Layer 6 of a small transformer language model trained on English Wikipedia (16 layers, counted from 0, width 64).
A neuron adds its activation times its output weights to the MLP's output. To switch it off is to set its activation to zero at one token and run the rest of the model.
A neuron's activation on a vector x is SiLU(gate . x) times (in . x), where the dot is the dot product.

Input weights of the MLP neurons that the questions are about. A number n stands for n times 0.0084.
n40 gate: 17 14 -45 -16 -6 2 15 -29 -29 -2 -33 -11 -26 -17 -73 -3 13 -2 -63 -2 7 -25 14 -16 -25 8 -27 -1 -18 -14 -18 -31 19 5 -44 -40 1 35 -17 -28 6 35 60 10 3 -7 36 -5 4 43 46 0 9 -30 26 7 -18 67 31 27 23 -26 -42 -11
n44 gate: -83 1 -32 4 -11 -9 27 -13 -15 -13 36 -20 22 1 -9 -49 -36 -15 -11 5 -19 7 -9 12 59 -9 -9 5 1 -18 25 -5 33 -12 7 -44 8 1 -13 -7 -19 19 -9 -15 9 20 1 38 13 10 14 11 -43 4 -12 -11 -8 19 -6 -20 17 -18 -3 10
n60 gate: -23 3 1 5 27 27 4 -28 20 8 -32 0 -25 12 23 -10 23 45 -23 -26 3 3 -1 -9 -26 9 22 -32 59 9 11 13 1 4 -4 5 -38 -40 -20 20 -37 3 10 -5 -58 26 -19 -2 -24 54 34 1 11 13 -41 -28 -47 -40 22 20 19 14 20 12
n68 gate: -1 13 -18 2 12 30 41 -24 -27 5 -10 -18 31 -5 9 19 53 21 -9 -28 -45 -38 -7 9 -21 -59 -2 -39 -1 17 -15 27 -25 -24 -17 -5 27 -7 -30 -22 -4 -27 -37 25 -3 24 0 15 -11 -20 -19 -24 -30 7 26 26 -1 63 -69 8 1 -26 -24 4
n93 gate: -16 -3 62 -26 26 -39 16 7 25 6 25 -3 -15 10 27 49 40 -1 17 48 48 18 -50 9 -10 9 -9 39 10 -5 32 4 29 31 45 -35 11 -14 -31 20 -13 9 36 9 -37 -42 -28 -46 60 -68 5 20 24 -14 9 -39 11 23 -6 10 20 8 0 12
n174 gate: 1 -47 11 -17 76 33 3 -38 14 6 21 -4 31 -14 2 -45 14 4 -26 17 2 -12 -14 4 17 33 8 -63 -32 -38 8 5 -3 -36 21 13 3 -26 14 -54 -9 19 -50 -20 -10 20 -22 17 -31 -13 19 -28 -65 9 -24 45 18 25 32 -1 21 4 20 -37
n177 gate: -5 11 36 -11 40 -21 -2 -43 0 15 34 13 -8 11 -29 -59 -12 -2 35 -3 -31 24 33 20 -40 -50 -6 -46 -3 -24 24 48 4 32 34 43 -15 -23 37 54 -12 -8 -28 -26 10 5 -15 11 -11 -24 -5 32 -6 -34 -20 -22 49 -23 -9 47 -18 -11 32 34
n212 gate: -1 35 -16 22 -31 25 -1 -13 27 38 33 -23 -38 11 27 16 -18 -2 6 -64 21 29 -8 -4 1 4 13 24 40 38 4 -20 24 30 11 -5 -50 -13 34 48 64 -42 -9 -58 21 -46 -18 15 -10 -27 -26 -40 -29 -4 27 -26 -59 -8 -26 -3 -19 -24 4 31
n216 gate: -68 -23 28 -16 23 -20 -2 34 45 -23 34 -5 -42 -23 -35 -44 47 -12 -22 37 -15 72 7 11 -4 -6 3 9 13 -27 -13 -32 13 -37 -19 -10 38 9 -10 -36 17 -11 -14 -33 -33 -24 22 -81 22 -44 65 9 28 29 9 10 44 32 -7 27 -18 3 18 -1
n219 gate: -7 23 -16 -2 26 18 -48 28 7 35 6 -19 -16 1 -45 -25 51 -27 -2 12 -11 -5 -3 61 -32 0 13 46 26 23 -28 67 36 23 13 16 -20 53 18 4 30 21 54 9 11 -33 7 32 14 -67 26 -17 -24 30 7 4 -38 -3 78 -28 20 23 41 4
n238 gate: -39 -35 -10 -14 -23 24 8 38 -30 -5 12 -3 14 -5 45 1 31 17 -24 -62 -44 -25 0 12 -47 -8 -2 -35 24 -36 3 -4 -2 -11 6 -1 -19 -19 3 8 -38 -26 11 -20 -7 19 -16 -27 -58 36 -2 37 -4 32 30 41 10 35 -5 -19 2 -31 14 19
n252 gate: 47 13 -16 -17 -52 52 -20 -40 56 40 71 5 65 8 -14 -10 21 -3 3 33 -23 -2 15 53 23 -23 -11 -65 12 -17 -30 -20 7 -13 17 31 12 -12 7 -14 23 -2 -28 39 -12 -17 -6 27 -9 9 -1 77 5 17 -15 31 17 -20 -28 -2 -9 -23 -7 34
n369 gate: -9 -34 19 -44 -47 -34 28 -9 82 21 3 23 -1 6 -11 12 16 -14 37 76 -2 -13 24 14 -40 -11 -41 -38 -20 -8 -27 8 -12 -36 -12 -76 -1 -12 -21 -67 27 -4 -16 -12 55 19 1 -15 21 -60 21 -35 52 -66 26 -19 7 49 -30 8 60 -32 -11 2
n40 in: -3 9 23 -11 50 -25 29 37 7 -39 33 -10 26 -8 8 25 -18 35 33 1 20 27 -18 25 9 -2 -25 13 14 37 -11 -23 0 -44 15 32 -55 -14 78 -3 12 -21 -43 41 -38 1 -4 50 10 -25 -44 -16 -21 10 -38 51 37 -32 -2 19 0 52 -13 -4
n44 in: -3 8 -63 -33 -26 31 40 -43 -1 16 -13 -10 37 24 25 -6 4 9 -11 -2 -13 -11 -9 21 -15 -14 -13 9 -31 17 19 30 -1 -29 -10 -21 -3 -14 16 -22 -2 -16 -18 6 -17 21 14 2 32 11 -16 -3 34 -8 31 -16 2 21 -2 -6 6 28 9 -6
n60 in: 31 15 -6 -39 -10 -19 40 38 11 -13 -52 -14 -10 7 -27 1 1 26 2 8 3 -55 -15 6 22 -15 -17 -5 20 15 -22 5 15 -10 32 37 21 1 -12 1 -26 -58 66 13 10 27 -17 -11 1 -29 25 -20 -8 -14 23 26 -6 -4 -10 11 -9 13 -35 8
n68 in: -28 32 12 45 41 -12 39 -26 -7 26 34 1 16 30 17 -24 1 32 29 17 30 -5 28 -8 -11 -13 -45 21 17 -5 77 -11 -14 2 7 43 -2 19 27 -1 -15 4 -10 -1 8 22 16 -17 -2 -11 -6 -14 31 2 -54 -11 20 3 43 14 -1 -2 -10 -37
n93 in: 7 18 -26 18 -32 62 27 39 44 -11 -8 -45 20 -14 -5 -29 -17 17 13 -31 -56 -17 16 7 31 -37 11 -42 -46 26 -14 29 -37 -39 -44 45 -8 0 11 8 28 -8 -25 22 25 -6 16 -1 -37 -9 17 -37 -30 -35 -23 32 25 3 -17 25 -4 -18 -13 27
n174 in: 24 -23 47 7 2 31 21 80 -22 38 24 -28 34 -9 40 31 13 32 -3 -3 -11 -1 -7 9 11 -59 1 10 -42 15 2 8 -17 22 -23 41 29 -27 15 13 4 23 -40 -27 16 -21 -17 -7 -20 9 -40 -12 2 -56 0 -15 14 3 30 65 18 0 -8 -17
n177 in: 30 11 27 -3 18 -42 16 -15 -19 14 25 -8 -13 5 -42 -46 12 0 1 23 -29 24 3 19 -55 -42 -35 -12 -10 6 33 65 14 3 58 27 12 -3 40 43 -2 3 -14 -44 8 -25 -19 25 -19 1 5 26 -9 -7 -24 -28 36 -25 -17 30 -19 -14 -6 9
n212 in: -38 34 -9 36 -3 37 -3 -10 0 24 57 3 20 -26 6 -6 -9 24 -22 -56 -16 43 -2 -4 6 13 28 4 29 24 6 -60 23 22 26 8 -19 49 9 26 34 -31 -18 -8 -1 21 -17 42 2 4 18 -38 -47 9 0 14 -71 -40 -12 -53 -21 -7 38 19
n216 in: -20 -24 -17 -41 23 -51 22 3 -49 -27 20 -8 -41 -6 -16 22 -41 4 44 -25 -14 -6 -21 8 12 44 -94 10 -16 -15 14 16 23 31 19 14 12 23 10 26 33 -14 -24 54 -18 22 27 8 -34 -11 47 6 -9 7 -17 19 -15 -3 21 -2 0 -5 10 -9
n219 in: 13 -36 18 4 -25 -16 30 -45 -11 -54 -1 6 4 10 41 21 -35 16 8 -11 2 11 -2 -55 38 -6 -4 -42 -9 -25 17 -51 -48 -5 -17 -9 13 -47 -29 -9 -24 -26 -42 -21 -10 16 7 -36 -14 59 -6 7 23 -15 -8 -7 36 14 -52 36 -25 -33 -28 -13
n238 in: -25 -13 18 -2 3 -36 8 17 -23 -31 -1 -1 47 -19 34 11 -15 28 -2 -10 -9 -1 -3 24 -9 32 -18 -13 9 -12 8 -16 23 -11 15 21 -21 -17 48 10 -63 -69 33 -20 14 -14 -7 -23 -33 20 -31 43 40 58 32 7 20 2 -30 5 -22 -7 -14 -3
n252 in: -17 -9 -39 4 26 -27 3 37 30 12 17 4 -49 -18 -61 7 -13 3 -49 34 34 1 -43 -39 40 2 -6 41 14 -16 -38 -34 -14 -38 42 -55 -51 -7 19 -4 47 -2 10 9 11 8 -4 -21 -5 -1 14 -20 -5 -46 -66 0 31 14 -12 14 33 -13 -42 24
n369 in: 47 9 3 13 -2 -42 22 6 62 3 -9 -11 -39 11 89 71 29 -69 -1 9 -8 26 27 8 -81 34 -19 -10 21 -21 4 -28 -1 0 -17 2 -6 29 28 12 17 -24 -24 52 43 20 26 -24 15 13 38 -37 29 -15 -9 -55 21 13 -25 36 -14 -4 -2 -2

Output weights of the MLP neurons that the questions are about. A number n stands for n times 0.0095.
n40: 8 -2 -22 -1 -13 11 30 -27 2 43 -34 -14 -34 14 -14 -30 7 13 9 -11 -17 4 2 -11 0 12 19 6 6 -35 -5 -13 43 32 -23 -70 12 3 -15 6 -40 17 27 -9 36 4 1 -24 19 14 -14 -10 16 -22 13 -32 -11 13 24 -4 0 -7 -30 7
n44: -6 -6 -24 22 -19 3 -5 19 18 -22 17 -17 17 7 6 12 16 6 12 -20 -24 -8 -10 -16 15 26 -2 14 2 -3 58 23 28 -24 -5 -4 -22 20 5 14 9 35 -21 31 -16 0 15 35 -2 21 30 -27 -6 -11 8 -3 1 2 4 -29 -8 8 -4 -31
n60: 36 6 11 -49 -19 21 49 23 4 -3 -1 -1 13 9 3 -5 13 4 -15 -7 -52 13 -32 -54 24 14 6 5 24 21 -14 -25 -5 14 1 33 10 33 7 -33 15 27 13 20 -25 17 -8 15 15 -12 -17 -12 17 9 15 -7 -30 -13 -23 15 -26 45 -1 -3
n68: -11 -25 17 19 -13 1 12 15 -3 -14 -10 0 0 -52 -12 14 31 -8 -10 14 -11 -34 15 -34 -26 1 21 -23 -22 28 15 22 -6 8 3 -32 5 10 0 19 32 -3 3 16 -22 -18 -18 45 4 -32 0 -17 -24 -9 46 55 8 2 -40 32 -4 17 22 17
n93: -45 -4 1 -38 -6 -23 -11 27 -3 -9 35 -55 -36 0 31 15 -16 -8 -16 47 3 -2 21 19 -15 -13 0 71 0 -14 7 33 5 17 -5 -46 17 -22 -7 3 15 -3 14 13 -25 -1 -20 12 7 -26 0 10 4 -13 -15 -15 -12 5 5 8 18 23 24 -2
n174: -27 -3 5 -40 24 44 -39 20 26 -18 12 10 38 -17 -22 -8 -6 4 5 -12 15 6 -1 -9 -12 -5 19 -95 -25 38 -23 -24 -38 -18 9 40 16 -21 -2 -26 15 -30 -8 4 -54 30 2 -7 -24 2 -2 15 -19 -19 4 24 0 9 -22 -5 -14 16 -6 -8
n177: 5 1 32 8 26 -32 1 -21 -7 15 -3 51 -13 9 -26 -20 -11 -29 -20 -6 31 11 -19 -22 4 21 -23 -8 3 4 4 18 24 24 -11 5 7 13 24 25 1 -6 -1 13 37 -15 6 7 18 -23 27 -2 9 20 12 -28 27 23 19 7 -26 1 26 20
n212: -35 13 1 37 16 22 9 1 -6 23 -2 42 12 23 5 -2 -57 -24 -12 -8 -4 26 -26 -37 -2 41 -3 -12 -10 -1 -8 -38 -26 -14 34 55 14 15 -11 7 17 -49 7 -26 -21 -6 2 3 0 23 30 24 2 -38 -3 -25 -23 20 -16 -4 -24 8 1 10
n216: 67 15 -31 12 0 -20 24 -30 30 9 -9 -22 6 -15 8 -11 6 -1 -36 -5 -26 4 -31 2 -4 -44 42 31 -46 -14 -16 -14 -2 3 -29 0 -39 -6 -23 26 -32 12 15 -7 -10 -14 4 -66 24 -11 2 -26 -5 -11 13 24 8 8 22 32 -19 -16 39 -40
n219: -16 -35 -13 -46 -17 12 6 -11 -2 26 -5 -36 -13 -6 -1 -28 5 -36 6 18 14 16 29 -9 1 -15 -23 25 3 -16 -11 39 -28 13 -39 -28 17 -2 3 27 34 26 -5 -4 38 -10 -17 0 14 2 -20 9 0 -3 0 8 -11 37 -17 4 23 -11 25 5
n238: 5 -6 18 -21 -4 -16 20 19 -22 11 10 47 -1 -19 38 -8 5 -6 -10 -2 -33 -25 -35 -32 -40 -5 -30 -4 1 12 3 1 0 21 19 -20 30 18 30 27 -20 -41 13 5 1 31 -15 -20 -10 -6 -20 33 53 22 9 2 21 24 -3 20 -5 -3 4 16
n252: -28 -11 45 52 44 -10 32 -2 -4 43 33 40 -9 -14 13 13 -31 -32 6 -32 25 1 -8 14 -35 -32 24 40 -3 -35 1 -14 -8 -43 -9 -9 -16 -11 39 -5 6 -17 -1 20 -11 42 21 27 19 -14 18 -11 10 -6 27 -13 -13 -35 15 -64 -3 -3 1 2
n369: 1 4 29 -9 22 -25 10 -25 -43 -4 -11 30 25 16 -32 -38 -62 14 18 -3 13 -16 -33 -4 83 -28 10 10 -10 -15 13 -47 4 34 10 -4 -9 -8 -26 -34 -19 -2 29 -44 -42 -22 -54 -36 -3 -11 -18 26 13 22 12 29 18 -28 15 0 -3 21 -16 27

Each question names a token from some text and the token that comes next. It shows the vector x that enters the MLP there. A number n stands for n times 0.012.

Then comes g, the gradient of the next token's log-probability with respect to the MLP's output, scaled to length 1. A neuron's effect is roughly proportional to its activation times (output weights . g). A number n stands for n times 0.0048.

" com", then "ment"
x: -4 19 -21 23 -15 -1 -26 -21 -8 -24 -17 3 0 4 -13 -30 -11 7 -11 -13 -8 -13 -3 -7 -14 12 4 -14 12 19 -26 -12 20 1 -27 8 -4 0 2 20 -19 -15 9 -69 -13 -4 18 -3 -30 -6 -22 21 -21 13 -11 -2 -8 -36 17 -19 -35 17 -6 22
g: -11 4 11 -22 -22 -48 45 -16 -13 -20 -31 -7 18 -39 -37 -15 22 10 -58 41 3 30 -19 -6 -25 -32 2 27 -17 50 -25 40 6 9 21 -14 19 -12 32 -62 -30 9 -14 -4 7 12 -65 -24 14 19 4 5 -14 -9 21 13 -39 11 11 -9 30 40 -12 -6
Switching off which neuron hurts the next token most? n369

" project", then "ion"
x: -9 -1 2 22 7 18 5 10 -21 -13 10 9 -4 2 9 10 4 -6 -2 -1 -6 -24 3 -2 17 6 -12 0 3 17 -21 10 2 11 -14 -17 2 -12 -3 0 -8 -26 10 -1 -8 1 26 1 -4 15 -11 25 16 25 31 7 18 7 16 -18 2 3 -2 -5
g: -5 -17 -9 -18 30 26 -6 -12 13 9 53 -5 13 16 -5 20 23 -48 -29 -7 -8 40 33 -6 5 21 -14 -27 47 36 30 0 -18 -1 -34 -48 11 1 -17 30 -24 2 28 -30 41 26 12 39 1 -2 -4 36 -57 -15 -22 4 19 -50 41 5 -52 1 -26 13
Which neuron, switched off, raises the next token's probability most? n238

"$", then "\n\n"
x: -23 34 3 5 -9 8 -28 -5 0 10 2 7 -8 0 17 -30 0 3 25 22 15 0 10 -6 32 12 -20 17 -15 -16 10 -20 -2 15 -16 10 -2 3 6 1 -49 14 -21 -16 2 -5 26 -12 5 35 10 9 21 14 15 -4 10 15 11 -32 23 22 -7 -21
g: -37 6 6 -10 -11 -44 -37 25 -25 -35 6 -25 27 35 13 7 -45 38 36 6 -9 -9 30 19 27 -4 17 1 11 10 -32 -16 -9 -4 2 28 24 -43 -2 16 13 27 -4 -1 27 -35 16 27 8 2 23 12 2 9 -21 -83 4 -11 -26 -27 -56 -22 -43 41
Switching off which neuron hurts the next token most? n68

" rock", then "y"
x: 10 18 -14 12 13 1 20 14 2 18 -3 10 6 2 4 -19 15 -12 -6 -3 7 -21 -3 -1 23 -7 -11 3 31 -13 -14 -13 22 -3 22 -16 -5 -2 11 10 -17 -12 5 -17 -6 -5 31 15 -1 13 -10 3 8 12 26 4 16 20 14 -9 -22 0 4 15
g: 27 4 6 4 -10 42 12 -41 21 -15 3 -29 -24 39 -9 -49 32 0 -12 44 35 16 -20 -1 -11 28 -33 -35 13 44 -33 10 3 -10 -1 -58 -28 31 -14 -20 12 32 -20 11 -14 -27 6 53 -17 9 6 -41 -24 -35 -1 12 22 11 48 -33 -31 32 8 -5
Which neuron, switched off, raises the next token's probability most? n238

" girl", then " ("
x: -10 1 -5 11 11 5 -23 18 -13 -5 -17 9 5 1 -33 -12 -5 -4 -15 -9 3 4 -9 0 11 -15 -14 11 28 -6 -19 -16 29 -1 7 -15 -7 5 13 -18 -13 -16 4 -28 19 4 1 -13 0 50 -26 30 0 23 42 -7 7 -14 4 6 -15 -8 -13 -23
g: 11 7 29 -17 -14 -3 17 79 49 13 22 10 -20 -3 22 18 -56 21 4 10 -26 31 -23 4 35 -16 60 -18 -16 21 22 10 -43 1 -19 31 -31 12 8 2 24 -2 1 -20 -10 44 14 -34 12 17 18 47 48 2 2 -23 12 -2 -7 37 17 -4 44 11
Switching off which neuron hurts the next token most? n238

" that", then " $"
x: -12 3 -5 1 -16 -10 -14 0 -19 37 28 9 -12 -1 -2 17 -19 2 0 7 23 -10 10 0 -3 26 -19 -3 -19 -12 -12 -11 7 -3 -13 20 -5 -6 -22 11 -26 -8 33 -2 -9 25 -1 2 -12 20 -5 -2 35 3 -5 -8 4 -19 15 -12 2 3 4 -2
g: -23 -3 19 8 -22 -29 6 -20 21 -32 -6 10 61 -48 -46 -14 -33 5 -36 13 -21 6 11 -26 41 -6 39 -15 -15 -4 26 8 -49 -42 -61 5 20 19 3 13 23 -9 -15 17 -12 -12 10 8 0 -3 -7 20 -7 30 29 -42 -1 25 -48 -23 -1 48 26 38
Which neuron, switched off, raises the next token's probability most? n68

".", then " He"
x: -8 22 22 11 -31 6 -53 13 -13 -28 -8 9 1 1 -25 2 1 11 -10 -7 0 1 7 -3 9 1 -5 -24 -11 -10 5 11 -1 3 -17 -19 6 6 -6 -31 9 11 18 -12 -10 21 5 7 -1 -6 -2 -7 -22 2 -1 -4 -26 14 42 0 8 -6 -7 -11
g: 34 15 3 -5 -36 -16 -30 2 0 -32 16 18 61 18 -4 0 -22 -2 8 16 -7 -42 -22 8 -2 11 15 -50 -12 -13 3 25 4 -42 15 -20 -10 21 57 8 6 -22 16 13 -6 -32 0 54 -14 -12 14 -47 -18 62 31 30 -37 -1 0 -15 -16 -42 -58 1
Switching off which neuron hurts the next token most? n40

" port", then "r"
x: -3 -13 -6 7 13 13 -12 0 -10 -36 -19 7 26 3 -21 12 2 -15 8 -6 -3 14 -5 -6 21 -14 -9 2 -4 24 -23 1 15 5 -14 8 3 -5 6 33 -38 -10 26 -57 27 -15 19 35 -15 1 -25 12 -6 16 11 8 38 -45 -10 -12 -27 6 -13 18
g: 25 4 34 -7 -27 -16 19 -11 -6 5 -44 -2 -21 -11 -11 -7 -49 -18 19 58 36 22 -30 -3 -7 -26 24 -2 16 26 35 -2 -10 -20 -48 23 -8 5 13 -26 43 47 -23 -51 5 -13 -32 -23 30 18 -12 -18 -15 0 -50 -40 29 -5 49 -26 1 26 -23 -21
Switching off which neuron hurts the next token most? n369

" sim", then "ple"
x: -9 18 -8 6 -9 -8 11 -17 -36 -30 11 3 4 5 13 -9 -3 5 -9 -10 1 -12 -3 -9 -42 18 8 -4 9 15 -33 -15 28 -4 -13 7 6 -2 32 54 -36 -7 5 -49 31 12 24 20 8 26 -19 27 -8 47 -19 -18 -1 -52 10 -27 -19 4 16 1
g: 1 2 -42 -11 -17 -29 -3 -29 3 25 -1 13 -2 22 -16 -16 -14 -16 -29 -37 -6 -59 -21 7 9 -6 40 15 17 25 3 -24 18 7 61 42 6 15 56 -8 -10 -36 20 -8 -14 -80 25 -38 -21 -32 16 -12 -19 -8 -21 10 -1 5 19 55 11 15 34 7
Switching off which neuron hurts the next token most? n212

",", then " Florida"
x: -12 -24 -3 6 9 29 7 -16 -13 -10 9 10 1 -3 -5 9 -2 -7 -1 41 -4 -25 16 -4 5 9 0 -10 -17 -17 -2 8 6 1 12 -17 -21 4 -1 -32 -5 7 -6 -24 4 4 4 0 23 -1 -25 3 8 2 3 6 -17 -20 12 -4 7 -15 2 -2
g: -5 -14 10 0 37 6 11 -15 24 -54 35 -34 -38 9 -3 15 11 7 13 24 -2 36 -37 -32 -2 18 -44 -53 10 1 -1 -10 -24 -42 28 24 -5 -19 52 -6 -43 -2 -36 33 22 -14 -16 14 10 -40 -10 -16 -10 -49 -36 -12 23 27 -23 45 17 -5 21 30
Switching off which neuron hurts the next token most? n369